Layer 3 of a small transformer language model trained on English Wikipedia (9 layers, counted from 0, width 128).
A neuron adds its activation times its output weights to the MLP's output. To switch it off is to set its activation to zero at one token and run the rest of the model.

Output weights of the MLP neurons that the questions are about. A number n stands for n times 0.0019.
n21: -14 -6 -24 -30 -1 16 12 -22 -29 -48 -7 5 2 -6 -9 30 -36 -40 -13 15 -1 -6 -13 -13 6 10 -45 21 32 -25 1 24 17 50 1 -5 -13 14 -25 -18 -6 50 6 7 34 3 11 17 35 -24 -19 32 6 -13 1 3 -25 4 1 -22 -8 -29 15 -45 7 -16 -10 -14 -7 31 6 -13 -6 -30 -24 -6 -24 -39 8 -30 -24 -28 -17 -3 28 20 -18 38 13 17 14 14 -14 -10 42 -2 -9 69 28 10 11 32 -2 -17 -2 57 -22 -62 34 -8 10 -3 3 -8 -12 9 12 -6 3 -20 36 7 -11 25 3 0 17 3
n23: 3 -4 -28 -40 2 6 -66 4 -9 70 23 -41 60 -3 -48 34 -30 27 2 -3 -6 -16 54 66 18 82 19 -37 -39 -2 19 11 22 -21 3 -9 -23 10 20 -25 70 2 11 1 12 5 37 7 -23 3 -35 4 5 25 -38 33 10 37 24 -9 -72 -36 -31 -36 -4 -47 2 4 5 1 -9 -17 4 15 -24 28 10 -9 -17 19 34 -1 46 -40 -3 0 17 -30 -17 40 -1 11 -20 46 -7 -7 11 -7 -2 -10 20 4 -10 -18 5 4 21 14 15 -27 12 -18 -39 -6 25 -19 -37 -22 29 9 -34 9 -17 -43 -9 -2 -40 -2
n52: -9 1 43 18 2 9 -9 6 35 27 -19 -17 48 -13 -24 4 -17 -7 -35 8 12 -3 33 -60 -41 -15 -3 -16 11 -30 45 46 -5 19 -26 47 -28 -9 -7 2 -15 0 -15 -39 60 -16 -24 22 6 2 -48 48 -21 2 -32 56 -56 -14 -2 55 17 -33 -15 -28 11 -23 -13 41 -18 -5 35 -1 16 20 22 -9 -1 -28 15 39 -31 -11 -6 3 9 17 14 25 30 -27 9 7 -26 17 -44 -1 -33 22 11 -22 23 60 46 3 22 -7 -16 21 47 22 -12 -23 1 -93 -14 26 32 -32 11 28 -2 -35 -13 11 -52 -36 -5 17
n81: -3 1 5 2 25 -10 -8 -14 1 48 -40 -35 -30 -29 13 5 -79 -20 -10 51 1 57 -11 35 27 32 59 -14 32 34 -13 -17 15 5 -6 18 1 3 -4 25 2 -15 17 -23 9 -27 -29 -17 14 22 -19 22 -14 -5 43 42 1 -38 3 17 -18 25 -18 13 -28 -43 -44 -12 17 18 -19 6 -14 0 -12 10 0 -13 -12 33 -8 4 11 1 -30 -15 -24 5 -35 5 29 -18 -12 23 39 13 20 -32 20 -5 -19 -22 35 -47 19 1 20 -35 -30 -15 11 8 26 -1 -4 -5 -42 8 -12 6 -6 -7 -7 -1 -21 -21 18 -7
n125: -22 -32 24 35 48 14 -44 29 -28 8 9 -11 -1 -9 -7 26 18 -19 -21 -49 -35 -15 -1 7 57 -13 -1 49 -45 22 25 43 36 20 24 -5 -2 1 -5 -13 16 11 -29 -7 -3 -5 11 8 -13 48 22 -21 -33 16 33 7 -23 20 33 36 2 -5 21 29 42 27 -42 -38 -32 34 -7 3 21 -16 -22 8 -37 -47 -9 -9 -20 71 -37 26 -53 24 37 -4 7 -11 4 4 -10 26 -22 -2 -18 6 5 -2 22 3 4 -68 33 1 9 17 -3 36 17 8 51 -43 13 14 12 24 21 -14 47 -55 -41 -39 6 -31 -18 30
n229: 16 -5 24 -43 5 -5 10 21 -21 73 -18 69 48 -30 72 1 4 -16 51 -65 13 -22 18 -54 32 -7 -50 5 22 0 47 7 38 20 49 0 -71 0 51 37 -10 -40 -18 6 57 -7 -18 -31 -35 -35 -29 -3 -41 -36 -35 53 -3 -10 5 -34 -1 -36 -19 24 13 17 28 -12 3 -12 14 -60 -8 51 8 -52 30 -8 36 20 0 -15 -28 57 4 -56 86 -3 17 -17 33 5 -58 -26 -51 -51 15 14 3 -28 16 9 12 -7 16 -68 -2 -34 -4 55 -9 79 -28 29 -21 -36 -7 0 3 5 4 -39 -36 -21 6 13 49 44
n257: -9 19 20 -8 0 -13 -12 -2 2 11 41 -11 -3 -3 -8 -6 -3 14 4 -34 -3 -7 20 -10 -26 10 37 -2 2 -5 -8 -32 -2 29 -3 -1 -8 -6 27 30 8 4 -16 -28 4 31 1 9 -7 25 20 -4 27 -13 -26 35 -3 12 -14 13 3 14 -1 5 -14 26 35 52 -12 7 -25 -21 15 -16 -8 -14 6 13 2 -9 -11 2 -21 -20 2 8 25 7 20 -2 15 14 -46 11 -6 3 -4 42 -1 -33 -26 36 18 -12 -22 -33 -5 -1 4 30 -34 -4 10 -13 -20 -7 2 -7 14 -12 -1 6 -14 -37 -3 4 -15 -6
n284: -28 11 -2 -4 -24 4 32 -35 38 -19 21 8 -26 -38 4 9 -44 -24 24 5 -4 -12 -36 -23 3 -45 -9 14 11 4 2 57 -36 -18 37 32 45 20 -35 -16 -3 26 -2 -30 20 -28 -34 -29 16 11 14 -7 -25 23 35 -27 -21 51 -2 -18 33 -42 -39 11 10 -50 -25 2 -21 -7 18 25 -18 6 9 14 -13 -23 7 -4 28 7 31 6 31 19 0 -19 30 16 24 -15 -29 -39 -1 6 -6 10 62 2 32 36 -27 -1 8 1 -16 -31 -27 -5 4 -49 -2 18 29 13 -5 9 50 -25 60 -9 -1 -49 -8 4 -2 8
n349: 23 0 22 6 26 -10 15 -39 -17 -8 44 24 -28 36 -8 37 3 -13 -11 13 10 -20 -29 23 -3 60 13 -36 -5 17 -7 -44 -3 -17 -27 14 -17 8 14 16 6 -9 29 -1 -3 19 20 -62 2 -7 19 -3 13 -1 -49 1 12 -15 -7 -9 22 -9 -52 -15 -7 35 57 7 29 -9 -33 -6 44 25 -2 12 -6 -33 -34 6 28 15 5 -6 -42 12 -6 13 -15 -38 -29 2 40 -17 -15 -3 -30 -30 1 -5 2 11 10 31 -8 -16 18 -7 27 14 -15 11 11 -16 -30 2 -31 -14 -3 28 -10 8 -29 -1 0 7 -11 -19
n368: 27 49 -36 -26 -13 -5 -28 -22 -35 -7 -23 -3 26 55 5 -42 30 2 -8 -3 11 12 0 -3 11 13 -31 -25 13 -28 -24 -2 -12 -18 16 -2 -23 18 65 -8 17 1 28 33 46 18 -33 5 -20 31 -7 -13 -9 6 13 -41 6 28 35 -35 14 11 21 -3 -13 9 4 42 -12 0 9 6 -9 41 -49 31 2 24 15 36 9 -37 9 -33 -44 -42 -6 -30 7 1 23 -17 13 -6 8 -40 14 44 9 -3 26 55 -18 -39 17 -20 13 27 -15 -46 -78 7 -33 11 -28 13 53 22 29 -15 4 -4 -56 -17 -20 -21 5 31
n413: 12 -33 5 -7 -42 -9 -3 -32 -25 6 -36 21 11 39 -7 10 -14 -7 -5 17 -18 35 -8 2 -7 -37 45 0 -5 12 -59 7 -34 27 -22 -9 -2 3 -16 9 -18 -7 3 17 -10 -49 -18 11 28 38 14 11 30 48 4 -3 25 -25 20 28 -6 -14 -14 -36 11 11 8 9 -1 13 -3 14 -27 -24 33 -25 2 -33 -1 -16 8 26 32 -9 -2 20 5 -3 59 -16 -52 3 -2 -23 -21 23 24 -9 -6 -29 10 -16 -20 27 -23 34 -34 25 -25 -10 35 1 14 2 35 -2 -20 -10 -3 37 11 10 -23 -1 4 16 12 -16
n422: 22 8 2 -12 3 -1 18 13 1 17 -8 0 11 -1 -1 -12 -24 20 30 -50 -3 3 7 14 2 -4 11 -6 -25 34 2 -18 -30 -41 11 35 16 31 3 -10 38 17 6 -28 3 1 -4 -43 27 -9 -17 0 -38 4 18 29 -1 24 17 25 2 -11 -4 -2 -8 14 22 0 8 3 4 -7 11 -7 1 -12 38 20 -10 -10 -2 -52 35 -32 7 3 -12 -24 3 -15 8 21 24 19 33 9 -4 -14 -41 -12 35 19 -39 -16 -11 10 -4 -1 41 -14 -21 3 -4 2 -2 20 18 -50 -30 -4 14 17 -1 -24 -11 -15 -35 -11
n439: 40 -6 3 -3 -40 -5 39 -77 -34 27 -19 -9 27 -15 -6 -24 6 8 32 -6 15 -3 13 8 -18 29 -23 10 19 15 6 -23 -36 3 18 -17 -11 -20 14 17 -20 25 -11 22 -16 -24 32 16 -4 9 25 10 -20 2 -34 41 -18 -2 -1 19 20 29 -19 0 -10 21 -51 10 10 25 8 4 1 14 0 4 11 35 78 -12 21 38 -9 -9 -4 56 -10 -18 -13 -40 3 8 21 40 41 11 -10 -12 4 -6 -3 -35 19 17 10 -45 -26 -10 23 -22 -14 7 -56 -12 -39 52 -9 7 25 -17 -36 19 26 -21 -1 -4 -17 -7
n460: -26 2 15 -29 -23 -34 37 41 0 -10 26 -41 -39 -14 12 6 -27 -7 13 -37 27 -56 34 -46 -14 3 7 -10 29 -16 -12 19 -11 -12 8 45 -17 13 30 -35 -42 0 -16 9 14 7 -1 18 -54 67 19 -2 43 -52 22 -3 22 -39 -21 18 12 30 42 7 30 17 -25 9 13 -15 18 -16 0 6 -52 -9 -31 32 -38 9 -29 -30 -1 -17 28 13 9 -5 6 11 -14 14 43 12 -2 -26 -26 -4 -43 1 41 -37 -27 44 -46 -74 -2 17 27 -26 3 17 -43 -14 -34 -2 16 -20 -25 -1 56 6 -25 15 46 8 11 57
n505: 14 -10 15 24 38 -6 17 -36 -24 -19 -22 -42 -22 1 -22 -6 -7 14 26 -5 -26 1 44 43 7 -5 -3 2 4 29 6 -19 60 -27 -48 9 2 25 -1 -12 -19 -17 -26 20 1 -13 -3 -13 33 18 9 -12 12 -5 36 30 43 -7 -3 -3 4 10 1 -41 -3 -6 -24 -19 2 27 26 -5 -13 28 -17 9 52 -29 -12 4 -25 2 -1 -29 -11 -15 -29 3 -41 3 -28 4 21 10 74 -9 4 -18 4 -5 -24 -41 8 31 21 20 -30 -12 29 -23 -33 -15 -20 18 -14 2 -7 -10 -10 -10 -4 -1 -1 24 -25 -4 -18 -3
n510: 14 3 21 9 -36 -50 18 -8 11 -56 -3 24 -10 4 4 -10 37 19 -1 40 42 13 -10 27 7 6 -2 -19 -16 -1 24 -32 20 21 -3 -15 -23 -10 -19 14 24 -26 13 3 21 -8 -13 -25 -6 -25 -1 20 -12 9 -15 -30 -52 7 33 16 44 32 -1 -5 24 27 -6 46 14 2 -53 32 11 46 34 -6 1 1 -14 9 -5 -53 -20 3 4 2 27 -17 5 50 -15 -8 -8 -19 -17 7 -17 -8 -1 -7 -7 -4 -42 -18 -3 -2 -30 -3 -5 -16 10 -8 -19 3 39 -22 -47 10 9 -16 7 -17 -12 -16 -26 -48 -1 14

Each question names a token from some text and the token that comes next. It shows the activations a of the neurons there, in the order above. A number n stands for n times 0.063.

Then comes g, the gradient of the next token's log-probability with respect to the MLP's output, scaled to length 1. A neuron's effect is roughly proportional to its activation times (output weights . g). A number n stands for n times 0.0041.

" m", then "ount"
a: -3 -1 -2 7 0 -3 7 -2 -1 29 3 23 0 0 -3 -1
g: 4 8 -10 11 35 -30 -8 -19 -16 12 -3 -16 -8 -21 -13 21 19 46 -32 -7 4 3 -36 -14 -3 -16 13 0 29 23 29 21 -8 -30 -10 5 -2 17 2 18 28 22 6 -34 2 25 -9 -41 16 -1 16 -3 -26 1 -8 -2 45 -22 5 -1 -13 -17 -11 19 -10 -7 23 -1 -25 24 -43 -18 13 -28 13 41 23 -12 2 -4 -12 6 7 -18 20 15 5 -16 10 -7 -34 9 22 33 -11 -22 -33 -21 -11 13 -41 -37 20 11 20 -8 21 30 41 49 -33 43 18 -12 -50 4 -1 1 -13 14 -9 21 -33 -37 27 23 -32 2
Which neuron, switched off, lowers the next token's probability most? n422

"e", then "ology"
a: -3 49 -3 0 -1 -2 -1 38 65 1 -1 0 -3 54 -1 11
g: 30 -47 -21 37 13 17 -6 4 3 30 -17 -30 19 -4 -19 16 6 35 -16 56 -5 0 33 -19 -6 -16 5 44 8 -17 -14 17 -19 -21 9 8 4 -6 23 -13 -20 28 18 5 4 8 -18 25 3 9 -38 -22 -41 8 55 37 4 -5 -6 2 -13 -24 -14 -17 29 22 12 -34 -29 16 -1 17 34 23 -2 16 -13 7 17 -26 -6 19 -36 -27 28 -10 -11 5 5 8 10 26 -6 -15 6 2 15 21 -28 -15 10 23 -24 -20 59 -4 -18 -33 3 -48 -3 -4 -19 -8 39 -6 3 -9 -12 -25 -19 -6 0 -20 -42 -6 -12 15
Which two neurons, each switched off alone, lower its probability most, in order? n23, n284

" than", then " sl"
a: -1 47 -2 13 0 4 -1 0 94 -1 29 -3 6 0 -1 -2
g: 43 -31 9 -7 -52 -6 9 22 2 -38 2 -3 -4 -8 21 44 -30 1 -10 46 -23 -3 30 -53 -10 -10 11 5 -16 10 15 24 -28 1 -7 5 11 10 -12 2 -35 -5 -21 -39 -17 42 33 4 22 33 27 1 20 -67 -17 -39 7 -15 -22 -4 -5 -14 -19 -31 -28 15 9 9 -6 16 -13 -15 21 10 -14 3 24 3 -42 -27 10 15 -9 -2 8 5 49 -3 -27 -7 22 7 25 -5 -7 13 -15 -22 5 12 11 -9 -26 16 -5 38 5 34 -3 7 13 18 32 8 0 -1 -9 -6 25 -21 25 -19 21 -14 0 7 -26 30
Which neuron, switched off, raises the next token's probability most? n23

"ai", then "ro"
a: -1 -1 32 -2 -3 -2 28 -1 -2 -3 18 0 -2 -2 3 -2
g: 24 -38 -35 -10 3 -21 -11 -13 -16 -9 -10 -16 -2 -24 41 20 -12 -3 14 4 -33 2 12 21 32 31 7 15 9 -2 23 18 -6 -41 1 6 -15 -5 -2 29 -25 56 14 9 0 6 -7 16 1 27 -1 1 28 26 5 -3 66 -3 -18 -31 16 -35 16 -25 -9 -8 20 0 -35 -3 4 -10 -25 -1 15 29 -1 15 0 -27 -2 3 -3 -11 46 -7 7 -10 -3 -14 0 -7 -30 11 -35 -39 17 10 -20 17 53 -42 10 27 16 -7 -29 -30 -10 15 17 11 -23 15 0 1 3 24 -37 41 -8 -43 -29 -4 23 24 -21 -19
Which neuron, switched off, raises the next token's probability most? n52

" for", then "est"
a: -2 -1 -2 2 0 9 -2 52 47 -1 10 -1 -1 0 -1 -2
g: -1 -44 -12 -2 24 -5 25 -10 19 -38 -3 -16 -17 -52 -24 3 -23 30 -4 -16 -11 0 17 11 10 -11 -19 -52 -28 25 22 -3 20 5 6 -5 22 -11 32 -1 -8 -6 -19 2 16 -32 7 -8 12 -15 15 1 23 60 -10 49 27 -34 2 -3 -40 -21 19 4 -13 -6 22 -15 22 -19 -65 16 19 17 6 -16 45 18 3 -3 -9 15 17 17 17 -9 12 9 -6 -22 -33 -29 -20 -5 -8 -5 16 0 31 -5 28 -7 15 19 39 13 31 -6 11 20 -12 46 -23 21 9 1 6 -6 -45 -6 -1 -6 -19 -27 -7 11 -30 10
Which two neurons, each switched off alone, lower its probability most, in order? n349, n229

"s,", then " bu"
a: -1 -2 -3 65 -3 -2 24 -2 43 -2 0 -2 26 -1 7 -2
g: 7 -15 -18 -3 -8 -18 -29 -18 20 8 21 44 10 -8 6 -1 31 -10 -29 -21 -31 9 -26 19 -17 63 -23 18 8 -18 -6 4 -2 -21 -44 -5 -48 24 -25 -2 2 -1 -22 -15 18 21 1 51 -24 -2 36 12 -13 -21 4 5 -5 1 -6 6 6 26 -2 -1 51 -16 6 0 -23 -11 -38 2 30 -8 10 -26 27 39 -20 -4 3 -8 2 -17 30 13 15 -1 21 7 -29 36 10 -4 -4 4 -31 -23 9 -14 0 28 13 36 -31 -41 12 3 23 -3 30 4 13 -27 -10 -2 -21 35 -29 5 45 14 33 -33 -4 -16 -13 -24
Which neuron, switched off, raises the next token's probability most? n81

"et", then " and"
a: -1 0 0 -1 0 1 56 -1 38 0 27 0 -2 -2 25 5
g: -57 49 -26 13 1 17 14 16 -6 4 44 32 28 39 18 4 -45 -1 -15 -7 14 -17 29 11 6 -10 45 21 21 7 10 -38 -6 -4 -17 0 6 3 23 19 -26 -4 -22 -4 -6 -20 48 16 39 20 -9 -12 8 34 -21 -22 -32 25 -10 9 -7 -6 -9 6 -2 -12 -23 8 10 27 33 -12 -2 -2 0 -17 -38 -8 -18 16 13 -7 -29 -36 -44 -22 -5 -1 -22 20 1 12 -13 9 13 29 -35 -16 -2 -27 -5 -2 28 -52 -20 -1 33 11 36 -23 -19 -20 -16 -8 -28 2 -19 21 28 -13 -2 19 -11 -3 7 22 9 -16
Which neuron, switched off, lowers the next token's probability most? n257

"\n", then "\n"
a: 16 39 -2 24 9 0 -3 -3 -2 -1 34 -2 0 -2 17 59
g: -5 -10 -25 -6 34 -29 -4 -23 -36 35 -14 -29 13 31 6 -25 40 35 -5 88 9 10 18 13 16 -14 3 3 9 0 -23 17 -17 -15 12 -5 -5 -7 11 12 4 9 21 19 -15 4 27 7 2 17 -17 24 -31 11 10 44 40 0 -15 -14 3 -12 5 -8 -76 -17 -27 3 35 1 24 16 -12 3 -15 0 17 2 -16 -8 7 -4 -13 13 0 -22 -9 6 -15 -6 1 -7 -18 23 -9 8 -30 17 62 -9 -7 9 11 -49 -18 -10 8 -4 -8 3 12 -16 19 -2 -17 -26 -6 -62 -26 8 -19 -15 2 28 2 -13 14 4
Which neuron, switched off, lowers the next token's probability most? n81

" h", then "ig"
a: -2 -3 -1 0 -3 1 -3 12 0 13 0 20 -2 0 -3 0
g: -11 19 -12 3 30 8 20 -35 3 -43 7 -13 13 0 -30 -9 -30 39 -3 38 36 40 -35 13 7 18 -11 -5 -3 -9 -3 2 -4 26 -4 -21 5 5 -24 -8 -29 -21 -28 -10 -29 19 -26 -14 -2 -6 20 -15 52 -3 -20 33 -4 -17 0 -11 -18 -42 7 3 18 3 -13 7 -15 54 28 -9 -27 38 5 -20 -41 -5 37 -7 3 -4 19 -3 42 3 -20 1 9 -11 -3 41 -39 3 -1 11 -5 -12 11 20 39 19 44 3 14 13 1 -11 8 -24 -11 -35 -16 35 21 -9 37 -2 -28 -5 19 -14 -38 -3 -5 -6 -31 9
Which neuron, switched off, lowers the next token's probability most? n284

"ange", then " has"
a: 4 0 1 5 -1 34 7 -3 6 0 -2 0 -2 37 57 3
g: 19 1 19 -19 -6 33 -27 6 16 1 -4 -12 17 5 12 39 6 3 -2 -13 -27 -3 -10 41 -40 -11 2 9 13 -16 -2 -23 8 -32 -19 -17 -21 -17 -35 -5 -24 34 -6 19 29 4 -16 55 -1 -27 10 5 -21 -57 18 30 0 29 0 -6 3 -43 -3 -12 22 -10 22 -48 -15 -24 -2 29 16 38 1 -31 17 24 -6 43 13 -13 -3 12 18 -35 25 17 8 37 -28 -29 -2 7 -2 38 40 -26 -15 26 24 -22 -18 -20 38 41 1 -8 -9 -16 -21 -21 3 -17 0 -6 -6 2 -5 -6 -31 -5 1 9 21 23 -6 -16
Which neuron, switched off, raises the next token's probability most? n460

" var", then "iety"
a: 49 -2 27 -2 -2 23 0 28 -1 -1 -3 -2 -2 16 29 17
g: -16 43 0 37 -22 3 32 -10 5 -15 -15 -10 -40 -19 -7 -45 27 -16 20 -1 14 -30 10 27 17 7 40 -12 24 29 16 18 -2 -7 18 -7 29 -13 -9 -27 24 -2 32 5 9 13 12 -22 -19 -10 18 -44 -14 -17 -2 9 -24 -11 -6 17 22 14 -6 -8 1 8 -1 3 10 -26 -20 -22 18 8 4 20 -15 3 38 -1 41 7 -33 -25 -2 30 -24 -32 16 -11 14 9 -47 -17 0 8 -33 -6 -9 -8 -17 -8 16 1 15 0 14 -20 -15 -46 -9 18 39 -19 -4 -1 -30 21 38 -10 -47 -5 69 -16 10 -7 37 -13
Which neuron, switched off, raises the next token's probability most? n21

"aus", then "es"
a: 36 0 17 4 -2 -1 -2 -2 18 0 -2 -1 0 68 28 -3
g: 15 10 10 -19 -44 1 44 -4 -10 -20 50 -14 12 -2 -3 23 -2 1 13 29 11 25 -2 1 40 -28 5 18 -21 30 8 -13 12 -11 12 5 -18 1 -36 15 20 9 0 32 -30 -4 -15 -9 -29 -6 36 19 -13 16 -14 -37 -35 7 14 -15 16 -22 -56 16 47 22 -4 -10 21 15 -7 12 -8 -30 29 11 -26 -11 2 -18 8 22 7 4 10 -11 -33 -6 -20 15 9 15 -18 -28 16 52 25 -5 25 -17 -26 -4 -6 -16 -2 -11 10 13 -2 6 -14 31 0 -41 -44 -3 -21 24 -13 -7 -26 -8 -4 -17 -6 63 -39 10
Which neuron, switched off, raises the next token's probability most? n460

"in", then "v"
a: -2 26 6 0 0 3 0 0 -1 3 -1 -1 0 73 -1 9
g: -18 -22 11 -30 12 6 25 20 27 -48 8 7 -19 -4 -45 35 -18 -9 -31 8 30 -24 10 -13 -31 7 26 2 -18 -12 -13 16 -18 -3 18 6 -28 33 11 -30 5 -13 -4 8 -4 -37 -45 38 -25 1 22 -23 37 -4 -23 -8 -20 -7 -11 25 -10 -44 6 13 -3 37 18 -5 11 -4 -21 29 -8 34 -8 8 -6 -25 -2 54 3 21 -7 -11 7 -3 -18 35 11 16 -28 -22 21 -41 -14 9 0 14 -14 -2 -14 0 3 24 18 -28 57 -10 -7 -5 9 -23 -22 36 17 11 -11 6 -1 -8 13 42 36 -31 18 4 -1 21
Which neuron, switched off, lowers the next token's probability most? n460

" can", then " pro"
a: 8 0 33 27 0 -2 10 30 12 60 -3 1 52 6 41 6
g: -13 12 -37 -6 -22 14 1 -3 -12 -12 17 40 4 22 5 21 4 -21 -10 -35 -40 -30 -9 11 -15 -33 -23 17 -2 -36 -10 -22 -26 11 4 21 -1 20 0 -1 -7 -7 -2 27 -22 4 -9 3 -26 29 2 9 39 32 -1 -33 29 32 -3 -31 37 -2 14 12 -42 10 14 -16 0 8 23 12 -18 7 -33 2 14 66 -7 19 -12 9 -58 -16 16 -2 32 -20 -6 -11 31 -42 9 -2 20 29 5 -16 -5 1 29 -36 -7 -44 20 9 10 8 0 -19 21 -9 -18 26 1 39 14 5 32 -38 9 6 2 -8 19 -39 -1 14
Which neuron, switched off, lowers the next token's probability most? n368

" re", then "vers"
a: -2 0 -3 -2 -3 -1 22 0 29 5 0 0 0 16 10 0
g: 3 -9 -12 15 -26 -5 31 4 -7 -16 4 9 -2 0 8 46 -33 23 17 30 12 -3 22 0 -11 14 42 28 -7 -16 -2 -8 51 12 46 7 2 -12 9 -42 -34 -18 -22 9 23 -23 25 7 -24 -4 -13 22 2 -18 -2 -57 5 -27 -45 -47 -20 -33 -26 21 -7 19 -8 -16 25 -7 16 -23 9 11 -32 23 15 2 1 19 26 31 -19 -51 9 30 15 19 -17 20 12 11 -32 -9 16 -1 34 5 2 -7 -6 -7 -11 5 1 16 44 5 -20 7 -9 -16 -4 3 -17 19 -29 22 -44 11 17 -3 16 -24 -26 -29 -15 24
Which neuron, switched off, lowers the next token's probability most? n460

"u", then "ctions"
a: -2 21 -1 -2 -1 -1 -1 -3 56 0 35 -1 -2 0 -3 -1
g: 36 -13 5 -17 -12 -18 2 -4 40 -32 -5 33 -15 -12 -3 14 3 -15 0 -14 33 14 11 -22 23 -26 -47 -33 -4 -34 -14 -42 23 8 -11 21 -6 -8 -45 15 5 -13 -27 5 -8 7 -5 -10 32 10 16 -35 6 1 30 11 13 15 4 7 10 16 6 54 21 -7 -31 -8 -21 15 -28 -29 0 10 -2 27 22 -9 6 34 -13 -25 -2 29 15 -5 -65 -2 0 -8 0 15 -33 14 -30 31 4 -44 4 -21 16 -20 16 48 -1 18 33 -10 22 24 12 17 27 21 -30 6 -34 -28 0 -28 14 -11 -4 26 2 10 -5 14
Which neuron, switched off, raises the next token's probability most? n23

" st", then "im"
a: -3 12 10 0 0 -2 -2 14 -1 -2 -3 49 2 0 -1 -3
g: -28 0 10 -31 4 3 27 34 -5 -54 -18 41 -63 15 3 -10 -14 -8 -7 3 5 -19 19 -21 13 -9 -8 12 17 -5 18 17 0 42 -37 1 -3 30 -8 12 -14 5 4 21 -10 -51 -31 0 3 17 -13 22 -13 16 -14 -12 7 -11 -15 10 19 -5 -8 -7 -10 19 2 -27 -1 9 28 17 46 44 6 -16 -6 16 -1 6 35 14 -39 -4 24 -19 -10 1 13 -5 14 16 -31 -15 14 14 -17 2 47 -10 22 35 -16 19 17 5 2 -11 -1 -53 4 -12 -1 7 4 -15 55 -72 2 -5 -32 -16 -10 14 12 -11 -6 -13
Which neuron, switched off, lowers the next token's probability most? n284

",", then " the"
a: 2 0 -3 69 29 -2 33 3 64 -2 -2 -1 1 0 -3 0
g: 7 17 17 12 -1 26 -50 33 -23 15 1 -31 -24 32 -6 -3 17 -5 -8 -45 11 47 16 20 11 14 -36 3 -11 -4 -6 34 24 25 24 24 -1 10 -5 24 16 -18 -14 3 3 29 -9 -10 0 -9 -6 -4 -34 -20 44 -27 18 -13 -2 31 -22 -21 8 16 -18 -20 33 5 -2 11 22 22 -13 7 -8 19 -69 -29 -12 13 5 -5 57 -6 -9 -8 9 -15 -5 -18 -5 -25 -2 -12 1 -51 -7 30 -19 -32 -23 -3 -7 -37 5 14 -19 17 -25 13 -19 -30 -11 20 27 17 12 43 19 0 -31 26 2 -7 -11 -22 7 18
Which neuron, switched off, lowers the next token's probability most? n125

"ic", then "ol"
a: -2 0 0 -2 0 36 -2 -3 10 -2 -2 -1 0 5 -2 13
g: 23 -41 18 13 -10 -34 -8 11 2 -3 -28 -22 -32 -19 -22 24 -23 -34 1 -20 -42 -1 9 -17 -7 -12 23 8 10 7 10 8 46 -39 22 20 5 58 9 -3 25 26 -4 -46 -2 -5 -8 3 -7 -3 13 11 -18 -73 10 19 15 19 4 20 -22 17 -6 5 21 14 11 -16 9 15 0 -30 8 -14 24 21 17 -15 -16 3 -26 14 -12 -14 -7 -5 -2 2 43 -59 -13 4 23 -28 17 -12 48 21 -18 0 -8 -14 27 6 1 -19 6 -35 0 -14 9 56 21 15 18 25 2 -20 25 1 -3 -10 4 -29 21 1 12 -21
Which neuron, switched off, lowers the next token's probability most? n229

"ation", then " from"
a: 0 11 -1 23 12 0 39 -2 17 0 46 -1 28 -1 14 2
g: 43 -6 -62 -15 -15 -2 -5 4 -6 4 -4 -25 -16 -5 -11 -1 -12 6 -3 22 52 28 46 30 -40 34 3 -7 -6 10 -15 11 43 -45 -6 20 -1 26 -17 -30 1 22 1 12 19 22 11 44 -49 0 -6 5 25 -41 -17 40 3 -11 18 17 -13 7 44 -13 8 -24 22 -9 5 -20 -6 -3 1 32 -37 21 9 4 -55 21 13 -21 15 -7 -11 -37 25 19 -12 9 17 -19 15 -10 3 -14 -31 -14 3 -6 -3 32 -15 17 14 8 -16 -2 -5 11 2 -28 7 -10 29 -9 14 -2 -25 0 -9 -30 4 -16 -15 -39 21 -8
Which neuron, switched off, raises the next token's probability most? n413

" is", then " f"
a: -2 -2 14 64 -2 -3 17 24 31 70 6 4 26 -1 0 5
g: -8 0 6 22 -15 11 2 25 4 8 0 -5 31 3 -27 17 -93 -12 -9 8 -20 -9 22 -8 -9 -16 39 13 -16 11 33 3 -24 16 -8 5 33 20 -26 -6 -22 -15 2 -28 -3 5 -7 40 -14 14 42 4 -18 -28 8 -27 -27 13 -22 9 9 -5 -2 14 -23 36 -19 10 3 51 9 -12 -2 0 -21 -15 24 26 8 -31 30 19 12 -26 17 -33 -15 -32 -33 -13 -4 -37 23 15 6 -13 21 32 -29 -26 21 28 11 43 -34 -8 -12 -5 17 -21 -1 -4 0 -2 -2 -5 -12 -16 1 14 54 -2 3 29 -3 -3 -32 12
Which neuron, switched off, raises the next token's probability most? n368

"ological", then " form"
a: 16 28 0 0 -2 19 28 -2 -2 0 31 -1 -1 -2 -2 -2
g: -21 16 -24 -10 -26 -11 3 30 26 26 -22 -24 -20 -48 -8 7 -9 8 21 -43 11 49 -36 -2 5 -17 43 18 -42 -17 9 2 -33 9 31 5 10 39 23 -15 8 25 -16 -33 7 -8 11 -1 -15 0 -31 9 23 -26 1 -15 9 -4 12 13 -7 13 19 17 -7 -41 49 6 33 5 -8 -1 -13 -3 20 -6 9 -26 2 13 -27 0 3 1 -8 -16 9 -11 14 -7 -49 3 -10 -39 -9 -36 15 14 -13 -14 8 -17 8 -23 -2 16 -6 29 13 24 -7 -4 1 -5 33 18 53 -50 -7 43 15 20 27 -29 -13 11 -11 26
Which neuron, switched off, lowers the next token's probability most? n413

"ber", then "d"
a: -3 0 -2 -2 0 0 49 -2 0 -3 40 0 -1 0 0 -1
g: -19 -18 11 -15 8 -43 19 6 -4 -33 -25 -1 5 -8 24 -1 22 32 2 19 -21 1 -19 13 -42 14 14 10 0 -27 2 -25 11 27 22 -38 -50 8 0 -3 -13 -17 -6 -13 -21 -23 -10 -12 -31 -5 30 17 30 27 -27 6 -16 -3 -21 -1 -2 -46 -2 58 40 7 -6 33 4 -17 16 -1 18 -4 20 5 -8 12 9 -9 -23 2 -44 -15 -10 20 -2 35 26 23 -25 25 -35 -21 10 -9 27 -21 -1 -37 -21 5 16 -21 8 26 35 3 -12 12 24 -9 1 62 24 -23 2 41 -10 11 7 -28 -17 18 -20 14 25 7
Which two neurons, each switched off alone, lower its probability most, in order? n413, n257

" known", then " as"
a: -1 -1 24 -2 0 -2 21 2 73 0 -2 -1 -1 9 28 25
g: -3 6 9 10 -17 -8 27 5 -20 11 36 -34 -2 26 27 -9 43 -18 37 -26 -43 17 -11 -35 25 21 -8 7 -16 -6 9 34 -10 -1 -22 21 9 -20 -3 28 8 2 29 -24 21 -33 -1 -16 7 -44 -17 42 -5 -45 -27 19 -13 12 -2 7 -12 5 9 12 -18 -8 -19 13 -7 -9 -22 17 37 26 30 -15 -2 -12 -26 19 3 10 -32 -10 18 12 -31 -9 -26 -10 15 32 27 -10 -12 24 -7 2 -24 -27 7 -38 -19 -6 -18 0 9 56 -25 -18 -10 53 -8 -1 38 -20 -14 34 26 -24 -29 -11 -1 15 -10 -5 28 15
Which two neurons, each switched off alone, lower its probability most, in order? n510, n349